Layer 13 of a small transformer language model trained on English Wikipedia (16 layers, counted from 0, width 128).
A neuron's activation on a vector x is SiLU(gate . x + bias) times (in . x + bias), where the dot is the dot product.
The model reads these tokens: " star" "ters" " from" " a" " season" " ag" "o" "," " which" " includes" " " "2" " of" " the" " team"

The vector x that enters this layer's MLP at each token. A number n stands for n times 0.0081.
0 " star": -8 -13 -21 57 -59 29 52 41 149 169 -83 -43 200 40 -50 -51 95 233 31 -39 -52 13 -113 62 98 -94 -7 -67 -1 23 -173 1 -30 173 -14 37 105 -35 -72 137 -49 -98 -4 117 72 -55 64 -47 78 -23 -44 44 -39 56 104 -30 21 -70 66 80 27 34 -14 5 -25 -56 71 -72 21 22 48 123 -15 -16 82 5 3 -7 -36 -80 107 82 102 -14 114 126 -33 59 36 75 30 -34 76 60 -75 -224 -62 145 -168 87 -62 -13 -44 116 -19 112 -29 -93 -62 17 34 -163 20 -86 71 5 -8 447 16 -50 -21 0 19 -70 -6 24 -30 -96
1 "ters": -20 -47 -36 75 -43 -10 -34 9 107 140 -125 -65 183 -18 -39 -59 92 164 33 -42 -27 -11 -66 63 151 -91 -42 -70 -25 34 -84 3 -9 131 -67 45 49 -68 -40 169 -60 -80 23 61 50 -33 90 -15 80 27 43 63 -17 67 117 33 23 -42 140 47 -17 10 -10 5 -51 -17 16 -29 71 13 42 146 -31 -75 13 54 -9 -39 -50 -84 147 25 128 -30 85 97 18 66 65 79 0 -27 91 161 -25 -189 -36 85 -168 97 -81 -17 -39 102 1 131 -57 -59 -140 -4 -11 -155 52 -8 31 39 -24 478 -33 -36 -21 -19 16 -61 5 -12 -40 -23
2 " from": -128 3 -36 50 -27 29 -10 4 50 115 -182 -45 138 -16 -18 8 192 158 25 -8 -100 12 -13 41 116 -56 -7 -80 -31 35 -166 27 0 94 -96 63 35 -6 -61 96 -55 -60 38 85 82 -56 107 -43 80 -30 56 42 -11 45 128 0 16 -24 53 60 -29 48 51 73 -52 -39 -18 37 31 9 57 208 -54 -32 44 20 37 8 -132 -106 119 36 127 -6 100 117 -51 65 69 42 23 29 37 150 -53 -247 -74 76 -138 111 -109 -32 -18 145 -31 62 -54 -53 -128 38 3 -162 39 -70 69 54 -9 427 -16 -26 -21 2 27 -27 27 -54 -34 -55
3 " a": -146 30 43 122 2 -67 25 -28 -93 9 127 -128 134 43 27 -133 16 47 97 -104 -52 -32 7 42 -83 -35 71 30 93 62 -178 54 -146 31 -67 75 10 39 -123 -8 55 -59 -40 31 12 44 -92 5 -17 70 -19 51 -5 79 49 -30 -9 79 24 -68 -44 45 134 45 22 -7 -21 -176 11 -29 -32 282 -21 26 106 21 -52 63 -39 21 -15 -84 101 5 -158 146 74 34 -11 90 58 71 -16 121 -37 -120 -123 -36 159 16 1 37 12 -15 -37 -119 -46 -197 30 48 14 -100 10 -76 197 100 41 343 98 -51 23 -62 30 64 -31 -53 17 34
4 " season": -1 -85 218 5 -20 -43 33 22 134 -8 -29 -39 26 -139 -84 -168 -94 -38 40 -115 -61 -68 -137 13 -127 -9 147 -53 9 69 -169 -47 -115 -28 73 -11 25 -31 83 172 29 26 -113 162 -7 -56 -45 -34 33 -57 -158 -139 -20 9 -13 78 37 -129 -46 64 -29 -185 -149 -132 167 36 46 -121 19 -64 42 192 159 122 -129 112 28 43 -47 146 67 -14 -15 42 -14 -113 81 -92 -52 7 48 -13 190 83 -77 34 81 132 -45 -2 20 40 -29 14 -21 18 -95 -105 -54 -124 72 -164 45 -34 58 5 55 249 49 -155 104 -10 13 34 79 87 155 51
5 " ag": -21 -7 38 -150 -33 -33 -86 -27 48 -16 3 23 -109 8 -60 -18 24 184 -40 -37 -91 113 -159 -27 -181 91 30 24 -124 -113 -126 -4 -218 66 15 63 96 -24 -87 -76 42 -31 1 -53 41 21 -165 104 96 35 -3 -51 184 309 104 134 -14 -99 -73 8 104 84 74 77 172 151 99 -100 -5 26 -6 122 0 20 167 36 49 -124 136 65 -22 17 14 -180 -123 12 164 -106 26 142 112 16 159 -55 -207 122 41 61 -13 5 -179 -116 56 5 -65 -43 -24 85 -96 -2 83 -146 -28 -86 -235 -22 163 107 90 -71 122 -26 32 -52 21 68 -95 -86
6 "o": 78 10 -142 -28 0 -21 28 48 230 55 73 -148 135 87 -46 50 -17 166 79 -15 73 37 -99 -17 -54 -34 65 -171 -130 -45 45 -75 23 58 -15 49 103 -72 21 77 -40 -159 -82 -35 92 -82 122 39 94 148 103 -79 50 6 66 3 -1 -18 -66 -28 -89 -3 4 -168 130 -25 56 -94 -76 79 34 178 165 -8 -4 42 71 66 -126 20 7 -22 180 -33 4 61 -10 54 26 129 -74 -135 50 116 -66 -62 -23 133 22 -25 57 -20 -24 36 -1 40 -55 -34 -188 44 170 127 -62 40 -15 -68 -47 334 56 -199 -41 68 -4 -83 33 -64 -130 55
7 ",": 19 -126 -2 -56 35 -89 -102 85 121 19 -62 -53 24 28 -13 -107 75 139 -58 27 -51 29 -21 -31 68 -118 15 43 25 -53 20 32 64 73 -51 -25 103 -22 -12 -39 -20 -120 -11 -45 -43 -30 -18 43 51 71 18 -73 14 175 53 97 54 -33 45 -145 100 -18 18 -126 39 -22 15 -23 -90 30 81 291 37 15 85 83 25 99 -152 -35 262 13 67 48 133 66 50 -83 -59 46 -24 92 16 52 -59 44 -36 -60 49 -66 44 13 2 120 -116 147 -34 -10 -157 -137 -77 -86 6 -21 44 -30 -22 335 4 -91 -47 -18 83 -66 -25 -18 -10 150
8 " which": -45 -38 57 12 -10 0 34 -17 83 -22 5 65 -35 -17 -133 -101 -13 185 81 4 -180 15 0 12 172 -30 -78 63 -54 42 -119 -5 2 128 40 -57 17 -79 18 71 -22 -39 -134 -87 -52 -35 211 -18 35 85 -104 -78 -15 73 -68 103 -47 -54 173 63 43 -11 43 -12 4 -92 -56 84 -37 -47 108 215 53 41 19 8 13 58 -171 103 140 -76 205 32 63 51 93 -40 69 70 -32 41 -56 70 -102 -33 -40 -14 -19 22 39 33 76 115 -8 3 11 -66 -177 -115 -86 -46 -236 36 45 -149 217 355 42 -45 91 -21 76 -114 8 -56 46 153
9 " includes": -65 -8 91 24 10 2 9 -8 -5 118 -115 -46 47 68 11 -40 27 73 67 103 -47 -12 -20 -24 40 12 -108 37 -90 44 -54 -59 32 18 -64 40 -3 -19 -21 -92 25 -131 -4 -51 44 95 32 34 -72 -2 107 -52 -19 89 -19 39 100 21 149 -34 11 -59 80 105 -40 13 -50 51 0 -14 31 314 48 -57 118 101 9 12 -132 -17 283 -49 76 -11 2 122 38 -73 -5 48 -31 6 -105 -14 -79 -70 29 -33 -81 133 145 -38 -8 -12 -80 8 93 -98 -134 6 -46 -79 -39 118 71 82 45 359 -34 -103 -17 91 52 -50 80 -10 -24 18
10 " ": 12 -1 46 -96 23 -107 -96 -7 8 74 -21 15 -4 -8 37 -110 4 -71 61 -24 -13 -54 59 34 -21 -76 -25 62 -82 -18 145 107 -19 70 -171 63 -2 -32 -33 -79 22 -111 -198 -21 72 30 -53 18 -91 95 -55 -59 -94 -184 44 110 -4 59 111 -3 -77 -21 -18 77 -52 -1 -106 39 64 -39 84 313 -68 107 -91 115 16 -37 -64 -95 11 0 -141 -19 -35 95 33 -26 45 129 57 -25 86 -40 -101 -98 -35 -93 21 129 0 8 36 49 -7 -8 -83 -111 -84 2 57 -327 36 160 28 26 69 92 -9 55 34 110 52 61 -42 64 121 16
11 "2": -161 59 -25 -65 31 18 -74 34 37 -41 -59 69 -69 -19 21 -110 -19 16 -38 -66 -10 -65 113 28 -84 -64 -9 90 -95 -27 151 62 35 22 -88 44 -88 -28 -44 -40 23 -132 -57 32 177 14 -127 -81 -20 -51 -11 116 -76 -76 -8 37 9 33 0 -25 30 -79 -61 147 -3 39 -6 48 22 -6 116 295 -9 151 82 196 10 74 2 -23 -52 -105 -55 -59 -165 -45 64 -24 -16 113 107 -50 42 10 -147 -38 -9 21 -5 35 -50 -126 56 -47 32 46 57 74 -4 -51 -13 -139 -8 125 -50 76 21 317 12 104 89 37 -29 -21 121 84 143 -32
12 " of": -76 94 -38 22 -19 36 75 50 -57 38 -87 19 -23 -41 136 -101 75 -28 35 14 44 -50 64 -82 -57 8 -18 50 60 41 -44 -49 -63 116 47 29 -28 -90 51 29 -26 -97 -12 4 -23 20 35 -51 -64 29 148 8 -34 43 90 46 130 26 -22 47 -86 -50 -33 -17 107 108 -19 17 195 -118 58 228 -39 63 26 94 129 118 -165 -91 162 -42 -24 41 -122 27 -77 -83 -163 62 27 -127 28 -49 -6 -194 80 80 -48 -49 53 -69 109 -80 48 -134 63 -32 51 -80 33 -120 -54 67 -42 111 107 393 135 -40 -41 14 -68 -25 14 26 17 29
13 " the": -59 -20 -28 30 52 -19 28 -47 1 160 127 31 -50 -109 34 -53 -18 72 73 57 -14 -37 -7 -25 -32 -5 48 -17 62 -31 -50 -54 12 120 98 90 26 34 38 0 -94 -19 -55 44 13 27 33 -58 -41 25 -2 51 -6 137 21 55 27 -34 56 8 -82 42 111 69 -98 -31 -65 17 -27 31 48 314 37 70 94 -51 -61 13 -166 66 31 -32 -61 49 -93 33 -11 -39 -34 63 74 -74 44 31 -39 -212 -12 39 97 80 -179 -19 103 -12 110 -51 -23 34 10 71 17 -91 43 23 -46 33 122 400 -4 104 -70 -24 -85 2 103 -19 52 59
14 " team": -4 -106 43 -1 -12 3 111 -16 166 122 55 -41 40 -68 5 41 -106 -12 113 54 68 -27 20 -34 -25 9 -80 22 68 -53 -57 -58 89 -35 86 82 52 -108 -58 129 -83 -109 -109 61 -103 -17 -86 22 115 5 -164 -64 93 107 21 117 -78 -16 53 42 -109 -6 -8 -112 49 -21 -79 -32 -26 -5 57 184 54 75 20 105 -62 -193 -71 205 224 1 28 40 45 28 71 -71 -105 -85 -12 -125 183 74 58 47 -6 115 -23 57 153 -92 -21 -86 121 155 5 34 -171 -88 37 -88 49 73 97 34 161 290 -11 -110 -41 22 -119 79 104 127 117 121

Each question shows the input weights of one neuron of the MLP. A number n stands for n times 0.0012.

n306 gate (bias -0.019): -116 34 -7 123 -65 70 34 -129 113 11 -206 -90 127 -95 51 116 158 0 -182 55 -111 31 48 33 29 -69 11 -275 -11 50 -121 275 193 138 -29 98 -125 0 26 -29 -82 -4 78 78 81 -132 218 -113 189 4 158 125 -188 112 -7 -8 34 -40 131 144 -25 -63 -54 106 -185 4 -108 240 -22 -40 94 39 -95 -92 -59 -231 62 -57 -54 -79 -163 169 152 -109 63 90 -163 106 63 -149 110 169 28 83 43 -3 48 244 -208 -220 -145 192 -60 167 0 94 73 -18 58 100 -91 112 136 -4 -26 0 -296 -87 -262 108 -120 97 47 -63 55 -249 44 -238
n306 in (bias -0.146): -75 85 7 110 -100 30 -74 11 4 -8 -220 -4 158 53 130 -96 165 231 -55 -208 -128 -82 -19 83 128 -227 8 -169 -30 -128 -202 122 37 144 -252 81 33 -33 -63 107 -49 -137 -54 23 -40 -91 109 -63 65 -148 117 156 -97 75 118 264 128 110 123 143 33 23 -125 127 -76 -45 -76 52 138 -282 -41 27 52 -93 75 4 151 -35 -204 -161 -37 -27 133 19 28 124 -181 204 131 91 -4 -4 121 212 -69 -132 -26 92 -252 -51 -338 -4 -65 170 0 149 -52 -86 -187 249 78 -117 101 8 -146 182 0 119 -11 -18 -122 -72 70 23 79 -260 119 -70
On which token does it fire most, and how strongly? 2 " from", at about 35

n136 gate (bias 0.076): -112 -127 -56 -65 130 8 70 95 58 17 60 16 30 -155 145 82 131 -70 -171 97 -17 -3 160 -48 30 36 -62 -135 146 71 -43 97 105 92 -67 94 -16 25 28 -253 110 36 261 144 -13 -133 48 -44 114 122 0 11 -76 0 -44 40 47 -112 -67 119 -68 158 -55 -70 24 102 23 20 -48 -47 -44 -80 36 64 -98 -81 -36 -26 14 -139 -134 14 47 158 220 -109 -132 -55 92 -65 -11 -60 -37 13 -33 18 -20 50 5 95 82 101 160 -36 -118 -181 168 -81 151 14 -174 -36 -50 -78 -64 3 20 -96 -78 14 6 31 -50 11 48 36 -136 25
n136 in (bias -0.029): 140 36 -136 -16 103 -80 100 228 -117 -70 -5 31 -121 10 24 -71 13 -48 87 13 -30 11 -43 38 16 35 -32 60 86 24 28 -90 66 -28 -101 24 73 77 64 -21 76 -69 -15 -27 -131 47 -94 159 -10 -22 -120 -91 134 -132 -126 63 -11 -13 -108 30 8 189 -60 -45 181 140 193 -83 -166 -80 -130 -50 34 147 -3 104 16 8 117 18 82 -11 -113 74 -104 -120 -89 -37 91 -70 64 -55 99 -8 -18 100 -64 -81 107 119 -111 54 16 -108 -65 71 16 126 73 110 -101 -172 -123 -211 -80 -3 70 48 42 13 -3 -81 -24 32 3 130 13 84
Which token does this neuron like most? 1 "ters"

n160 gate (bias -0.142): -111 77 -14 0 16 -30 19 89 16 61 -5 -153 -42 84 -12 -80 -18 233 16 -85 -65 -19 -75 -99 -41 18 -21 -57 77 -14 47 -33 -23 -52 -2 -97 -36 109 16 171 75 41 11 -68 -69 -16 105 25 -77 -78 -111 5 27 -7 87 -7 -97 -84 87 36 -2 222 -21 49 -7 -66 -54 23 70 -48 -106 99 -16 -107 19 -42 18 55 -147 103 -4 59 -25 -51 -60 111 -7 12 -7 -16 39 175 97 55 -25 -93 -9 -169 -23 25 -96 44 157 -2 -41 -38 2 -14 -150 -59 5 -122 -33 26 128 25 79 53 -48 131 -2 -160 -5 -70 14 5 12 -107
n160 in (bias 0.214): -28 79 -29 29 169 34 100 10 29 44 -2 42 28 -87 -34 78 -19 28 -59 48 -142 183 -174 -80 -75 89 121 37 24 21 -14 -5 -188 -40 -29 0 -112 50 -38 -201 61 -24 109 -158 137 -5 119 -38 54 124 24 96 -121 -85 -78 -108 20 -61 -60 -124 -24 -10 104 53 -23 105 86 -123 -72 60 -33 73 -12 -10 -29 -10 102 65 -21 -172 -48 -84 19 43 73 -68 -133 172 29 -41 -53 26 -103 -16 99 -67 34 112 -12 14 -25 80 -69 -5 59 5 -118 14 -7 -136 -10 8 26 -15 -7 34 92 49 -60 -174 -105 15 48 41 -17 -43 -98 26
On which token does it fire most, and how strongly? 2 " from", at about 1.8

n189 gate (bias 0.016): -34 15 50 112 17 -2 78 -22 57 153 -9 -137 5 -156 10 175 143 32 36 5 -53 38 -118 29 47 65 -46 -197 -111 64 -70 94 31 118 -55 55 170 -100 19 102 -78 -28 -16 124 -28 -23 89 -119 77 7 -16 5 -19 160 47 17 -5 -150 86 171 2 78 0 55 -72 -17 -44 39 -38 72 0 54 -167 -31 51 50 -66 -62 -101 -23 -13 -59 -2 -38 2 -26 -109 21 2 -24 -2 -26 76 120 131 -69 -65 -14 -14 146 -120 -17 -25 69 68 -85 -166 70 -26 157 -83 8 178 -72 -106 -31 -27 -27 -14 40 -81 39 78 65 12 45 -60 -78
n189 in (bias -0.213): -52 70 23 11 -5 99 65 -24 88 40 -38 43 30 -50 49 23 51 -98 -124 44 63 87 131 -58 43 -122 0 -101 73 186 -35 170 191 15 28 10 -152 3 -16 -26 -16 85 100 -63 151 -10 73 -144 114 116 20 43 -161 129 -15 -83 -73 -13 58 127 -8 -71 -133 -57 -93 142 -79 -24 -73 13 86 -37 -163 -81 -55 -221 -13 -75 10 -20 -149 16 62 -5 72 15 -31 62 99 -32 55 84 -65 52 -3 -49 31 111 -127 -123 12 -13 19 83 87 17 29 -3 15 -10 -90 108 -8 70 130 34 -202 -42 -248 69 21 8 8 -68 31 -181 -16 -90
Which token does this neuron like most? 2 " from"

n315 gate (bias 0.005): -112 -67 67 13 -105 -35 -109 -143 -44 137 -53 -102 -18 -98 117 76 151 -37 -8 -60 -27 30 -94 2 23 79 95 -2 -61 -4 -2 47 6 -40 -85 54 -24 85 75 84 129 -87 6 -72 44 106 53 -46 -2 -85 18 126 -28 32 29 -105 -48 57 -59 -115 -69 -27 8 31 38 125 51 132 -77 77 -2 -63 -68 44 -8 -133 25 -97 -96 55 -95 36 -8 23 16 71 13 35 61 -25 -10 67 74 -10 -20 47 115 -55 0 10 197 -10 17 27 39 -50 -46 -34 -74 -48 99 32 6 -17 25 -42 -71 -56 -75 -10 -54 49 -109 -42 6 -52 89 72
n315 in (bias 0.158): -25 -3 -116 27 -76 -111 -78 -53 -137 102 86 -50 -169 104 130 34 -13 -17 84 -8 -3 -41 -56 32 -23 -26 54 74 -56 -29 -159 -139 0 -15 -69 105 -3 37 42 60 -94 79 -36 -78 -54 124 -72 -58 23 -113 -81 -13 110 -167 -65 -117 33 127 46 -77 -13 54 16 -98 100 110 0 -136 -13 -37 -173 166 95 90 -75 -32 128 -33 -34 197 36 68 -304 21 -106 75 193 -100 16 56 72 81 56 -176 26 121 19 -96 39 -39 145 24 -101 -118 -96 35 58 -83 -23 -99 68 -20 40 11 -82 16 72 99 -13 -80 -76 56 -58 40 8 19 37 -68
Which token does this neuron like most? 0 " star"

n152 gate (bias -0.083): -122 -32 -19 -118 4 135 -20 -120 -27 -157 213 -64 -74 -107 -235 213 102 -142 -126 -27 -260 52 248 -4 106 -131 148 -56 -12 171 -104 54 -73 -146 -42 134 -15 12 -85 -114 51 80 30 168 168 -260 -43 -19 187 -125 178 -301 -56 -121 -42 -75 16 -121 30 216 11 -35 27 93 -108 63 63 124 54 296 110 -117 -234 154 109 0 84 80 8 18 -252 206 -57 -84 -85 -53 -222 238 15 -98 -81 68 96 88 -98 50 -264 136 19 -41 -160 221 -12 -142 -61 -158 -19 8 133 117 -96 23 132 123 -93 12 78 -132 287 57 -38 -188 115 -230 -4 54 -65 15
n152 in (bias -0.081): 19 -166 46 -84 -212 -174 62 10 167 37 -71 81 -13 -211 -26 58 184 -47 -52 -66 186 -127 -66 251 220 -118 169 -74 80 68 -29 83 36 92 -16 -118 -160 -200 207 42 83 -26 6 -87 19 -48 110 -7 -96 -191 0 19 45 -47 211 223 -76 -16 229 239 -13 30 -42 -30 -80 87 -111 -96 -46 79 130 -115 72 16 -66 -138 -49 89 -142 109 96 115 65 36 -88 -87 37 193 -135 -67 -46 -39 101 -34 16 160 36 81 13 6 159 10 27 -75 -158 6 -16 73 113 53 144 -31 43 41 -224 -112 -20 19 46 74 98 -33 -88 57 149 -197 89 -195
Which token does this neuron like most? 3 " a"

n264 gate (bias -0.257): -376 94 -124 -88 -168 -139 28 -236 158 -34 -37 -63 95 90 19 115 111 64 105 169 103 43 247 -50 -104 -203 328 144 -183 67 62 4 64 69 49 79 155 34 -30 -97 107 52 -193 61 -47 -81 91 210 95 -153 115 103 106 169 -130 -128 -87 -237 121 67 163 -126 -4 98 66 -42 115 -61 -133 128 121 34 -274 19 217 87 -123 59 66 -78 -257 -12 -45 -131 -4 -85 -76 -8 72 -23 38 93 -274 150 -41 -42 -220 47 59 -51 -18 19 -16 -15 59 -133 0 -57 -22 95 94 128 53 132 193 79 53 -117 -86 -214 -26 11 -41 -46 107 -60 -260 -208
n264 in (bias -0.001): 135 121 29 260 -49 -121 -44 -69 -68 -119 97 129 189 6 39 -52 -77 -6 -29 23 -105 130 -79 3 0 -88 122 121 40 235 47 -28 -32 3 195 -6 -99 65 75 -16 -136 -87 107 70 28 0 -152 188 -130 -50 -48 48 218 218 -3 -7 -191 26 54 187 -16 46 -26 75 25 20 -83 13 89 101 9 73 254 -85 -23 114 -23 -17 -22 52 68 228 113 -62 168 -13 -59 78 121 26 66 61 59 -12 -314 43 161 102 70 -209 130 -102 -279 -65 122 90 -131 -49 -48 83 130 17 -144 182 -16 -91 40 144 -88 -74 85 -80 49 73 -106 -59 163 42
Its three highest activations, in order, are on tokens 6 "o", 3 " a", 5 " ag"

n13 gate (bias -0.126): 8 244 -12 65 -6 18 79 88 -140 59 20 -32 -51 -73 -96 -72 -52 -53 -90 122 -26 -43 35 83 -103 -18 -12 84 -3 23 -249 -159 38 79 -9 -107 171 111 -99 159 -136 69 -31 142 0 -83 74 -171 -116 116 -83 74 -34 267 12 27 15 89 68 -121 238 148 -69 79 -51 -27 54 94 -129 -38 -51 -8 -29 38 180 -102 -55 -79 -14 110 -29 -69 -14 -70 86 29 74 116 -161 -39 -111 26 -39 -86 -6 -27 -74 147 -46 -105 -6 -44 -210 -142 80 73 21 -29 -52 80 -73 0 -18 75 -26 204 -139 -105 151 -29 -131 -47 133 44 -9 23 -193 -40
n13 in (bias -0.087): 153 44 -141 -138 -145 40 117 46 -11 -19 -76 175 -128 46 11 13 13 17 -127 114 -11 155 32 95 92 13 -91 112 54 3 72 62 -29 67 56 -61 -127 34 93 -39 38 -179 51 43 8 -26 24 -32 -16 -3 37 -44 28 91 76 60 61 115 36 -155 50 0 47 -43 -80 -148 -60 64 -179 -93 22 -43 -13 -85 -46 -181 -42 30 75 60 53 82 -32 -26 -79 65 97 53 -150 -22 -13 52 -13 -38 -104 176 -21 -129 133 13 23 -118 137 -219 -31 -5 144 -166 138 110 -188 -16 -203 -25 123 109 -21 -89 37 62 93 105 24 0 51 3 -27 42
Which token does this neuron like most? 4 " season"

n171 gate (bias -0.081): -68 138 118 234 -120 112 62 -160 62 0 -178 -177 -18 89 -62 -144 70 -17 6 -77 -119 -10 172 -32 -141 -31 191 89 -3 -73 54 -32 194 -66 37 0 -64 -74 6 -18 113 89 -75 28 66 58 72 -25 -30 -79 -101 222 -12 59 104 -51 -23 -76 27 90 6 -63 -123 -19 -39 -60 35 228 -62 -127 -3 -36 -124 221 -154 3 -172 10 -116 29 -73 16 62 49 74 -131 -123 74 97 22 -69 43 74 65 -195 -70 66 275 -109 33 -76 -56 -22 59 88 -89 -171 -213 107 19 179 3 -128 83 9 106 154 -94 77 18 -195 -211 102 38 60 90 -62 3
n171 in (bias 0.030): 98 -303 138 -30 17 -53 -52 -35 -53 83 -38 127 34 -3 176 72 23 -5 -12 82 -98 -126 -62 182 55 18 -6 -72 139 -115 -176 -99 -52 28 190 38 120 149 -76 90 -27 26 -82 -65 -96 -92 124 108 -37 57 58 -97 205 -64 -153 18 55 115 20 94 -184 0 -69 161 -20 95 111 -115 127 -18 -67 37 64 79 59 -150 -20 52 106 152 -11 -45 -81 18 -53 -20 53 -18 -62 -21 141 -121 20 -19 -17 -69 18 -64 167 -11 -105 -157 -121 137 -138 -104 76 21 29 42 -120 -97 91 166 91 -38 -178 -41 -44 6 -6 80 35 -42 -62 -35 281 -95
On which token does it fire most, and how strongly? 4 " season", at about 1.2

n283 gate (bias -0.065): -71 -83 54 -7 43 30 -193 61 47 -34 -169 261 -142 -189 147 33 132 24 -183 164 41 -130 294 41 158 13 119 -114 -20 106 -156 60 -27 -75 -27 -50 -46 -87 -60 -76 245 -143 117 173 16 59 -71 23 -95 177 240 -115 -202 45 10 38 238 30 -36 -28 -102 -68 0 57 72 133 38 -216 128 7 74 102 -60 205 71 54 3 62 -33 -174 12 -144 96 0 147 26 75 37 77 -48 50 -53 -128 -16 -122 78 -41 108 -79 -39 67 88 -7 -123 148 -93 -17 162 23 -115 -67 106 -131 -235 -178 64 -217 -71 -167 -33 -57 -3 47 61 7 144 -94 36
n283 in (bias 0.013): 43 -15 -125 97 18 -18 -228 -21 134 191 -74 129 -66 -57 -75 85 -6 35 15 134 120 -72 111 106 150 -215 12 3 15 12 17 154 -231 20 -51 0 134 158 89 -115 45 -112 -29 0 -72 15 -6 131 -32 -94 -15 -32 -78 54 118 15 62 -141 113 -65 56 94 15 -69 -64 -39 9 27 -27 -60 96 -29 -62 215 81 66 239 127 -82 -113 -166 49 204 146 139 231 133 -27 51 -173 18 -176 77 108 -29 -47 84 -108 -23 84 -3 -162 135 -6 -32 -26 -63 -36 -53 3 -98 -104 -27 -18 -12 98 -93 -44 -53 76 36 176 50 -205 48 -51 48 3
Which token does this neuron like most? 7 ","

n218 gate (bias -0.048): -183 -73 0 41 -143 30 -60 95 167 27 40 -241 113 42 -47 -79 -26 102 136 7 -145 -200 54 -61 228 10 125 -114 -112 -43 0 145 -136 23 -144 60 95 -80 -44 -30 -7 37 256 51 -32 124 47 20 49 -106 -79 95 -29 128 -13 21 109 -207 120 205 39 -105 -66 -10 10 -14 14 20 51 23 148 -57 -137 37 71 13 282 -240 -82 -107 -284 96 169 210 201 46 54 244 -44 -143 114 145 96 54 161 -72 47 188 -135 52 38 -166 17 17 0 -86 40 -138 -122 68 110 66 3 107 87 -101 -74 -47 -60 -69 120 61 106 -64 -20 -70 -30 -96
n218 in (bias 0.137): -51 72 38 -67 -185 -139 -36 35 57 109 68 9 52 127 126 -75 9 181 135 164 -108 -138 -70 -22 31 60 41 -49 -108 53 -21 -21 -59 70 22 6 25 -249 -208 40 -13 -150 -91 -86 49 -83 3 345 92 -208 -6 -74 -49 -3 22 81 109 -161 40 -252 155 22 -59 19 15 38 45 -57 32 -41 -75 -150 -72 -107 140 -180 53 -72 -3 6 -14 26 9 50 -51 124 -32 151 -196 256 -98 164 51 63 -25 -112 95 -69 -65 0 -33 16 182 28 -273 33 -63 44 -158 -41 125 -94 174 42 -114 -19 -35 44 194 71 -3 64 -106 -19 -41 -16 154 -87
On which token does it fire most, and how strongly? 0 " star", at about 7.1

n98 gate (bias 0.027): -193 -53 -21 46 98 -48 9 -79 153 98 -273 -136 -17 -26 -33 21 89 19 -69 -60 -73 19 48 73 59 -150 61 6 52 109 -201 56 30 67 42 -39 -117 -36 -159 -33 24 -33 87 -34 157 -173 64 -155 76 -52 21 153 29 54 42 -74 -110 -91 84 0 -50 79 -62 159 -29 -180 116 21 -115 165 130 -30 -21 51 33 102 71 -31 -91 -119 -36 12 101 120 72 -29 -76 215 142 -113 60 127 29 103 59 -104 -33 66 -121 155 -14 55 -179 -18 -27 -290 30 -124 62 -58 96 66 3 62 172 75 24 39 -99 -44 -147 116 92 0 -103 -216 -126 -86
n98 in (bias 0.051): -54 182 -97 93 -9 -38 71 125 -73 102 -81 -55 0 149 -115 -314 0 48 88 -44 -62 -117 -6 75 -67 -73 -30 106 6 3 -140 -141 41 -40 170 -58 86 170 -223 41 -51 -9 -26 -48 6 -121 56 111 -63 30 -170 83 148 8 -35 33 89 -63 -71 24 14 -6 93 65 185 -122 9 -133 50 -18 0 105 38 133 -33 212 -70 82 -112 28 131 -127 38 79 -31 121 42 167 124 -18 -30 14 141 -64 -17 -171 -201 -50 98 23 -164 130 -24 12 -26 -76 -38 -24 -136 3 29 -103 -71 3 124 32 53 195 99 -75 41 78 -29 110 -140 -82 -62 -46
Its three highest activations, in order, are on tokens 2 " from", 0 " star", 1 "ters"

n88 gate (bias -0.065): -79 -41 128 136 112 40 35 49 58 77 -240 -156 3 44 -21 -174 -18 112 109 -52 0 -137 101 87 278 0 22 -50 46 -36 -3 106 -172 209 -85 27 -36 15 210 21 160 24 177 241 -182 -30 55 9 225 -80 42 6 41 157 57 156 -156 63 30 51 -128 -55 99 -15 18 25 3 18 -15 91 76 -19 -88 70 22 -12 -30 -9 -164 -46 -91 3 142 -9 186 -18 65 158 -6 -123 61 -72 58 69 15 9 -95 104 33 157 46 0 -78 130 -30 -96 -12 -58 69 -108 -42 -18 -98 -82 -137 125 -187 -17 -227 3 -109 201 33 28 37 -36 43 -90
n88 in (bias 0.115): 88 -275 -77 184 -38 -62 -62 -131 -82 111 -32 -47 9 -128 -24 -73 9 -128 6 -112 72 -9 -125 81 49 -139 21 9 42 172 -103 22 -47 -49 -91 12 40 -74 198 -76 144 79 14 3 -154 142 51 88 60 -123 -44 -173 32 -68 -120 -106 93 -75 -75 -172 -145 -102 3 -127 -40 108 -24 -134 -54 6 19 -29 68 -68 134 86 -15 52 -101 -14 140 42 240 -118 -48 26 87 -35 187 84 6 -122 -142 59 -70 -47 74 22 -78 106 -109 116 -61 253 -76 -122 -56 27 -177 -63 0 -10 36 70 42 3 69 85 -18 -107 100 -48 -144 -51 -114 -86 33 201
Which token does this neuron like most? 1 "ters"

n269 gate (bias -0.134): -85 -160 35 -16 -12 139 81 258 31 -67 -279 -46 -146 -89 221 -138 -42 -73 4 328 78 -81 140 8 -76 -162 282 44 39 202 -56 302 -65 -4 42 8 -45 97 -8 -57 184 12 -105 31 4 155 78 -50 -117 -12 190 42 -98 -15 42 24 61 -49 229 -28 -99 -153 130 43 -68 -28 -28 -101 -82 -81 335 59 -58 35 133 19 -134 116 -4 -58 -11 381 107 220 70 137 129 100 -117 -188 19 -137 -141 29 4 -18 183 184 57 -188 227 168 -112 112 11 -96 93 -90 57 78 162 201 -16 204 -31 -97 -156 -107 31 68 -39 -59 123 -74 192 66 -244 57
n269 in (bias 0.009): -23 -129 -155 -83 91 -41 81 -89 -148 113 143 30 144 81 -88 63 -3 237 -161 175 -17 -28 -180 113 136 -37 -140 59 -92 17 -92 -121 -151 33 -10 27 -46 -64 -135 -37 -75 -87 -10 202 -33 116 -14 -50 46 110 -60 -79 177 113 57 56 -265 -37 89 21 -123 171 -134 196 16 -55 -117 -146 88 47 -22 -109 -98 -71 17 102 167 -95 -146 128 -111 80 54 -51 132 -43 10 -94 -88 117 -149 -163 146 32 232 25 -61 -135 -119 148 134 225 77 -141 -23 26 -149 37 -170 21 -40 49 -183 -59 0 -64 -266 168 10 205 -111 103 23 34 96 -20 -108 17
On which token does it fire most, and how strongly? 9 " includes", at about 0.76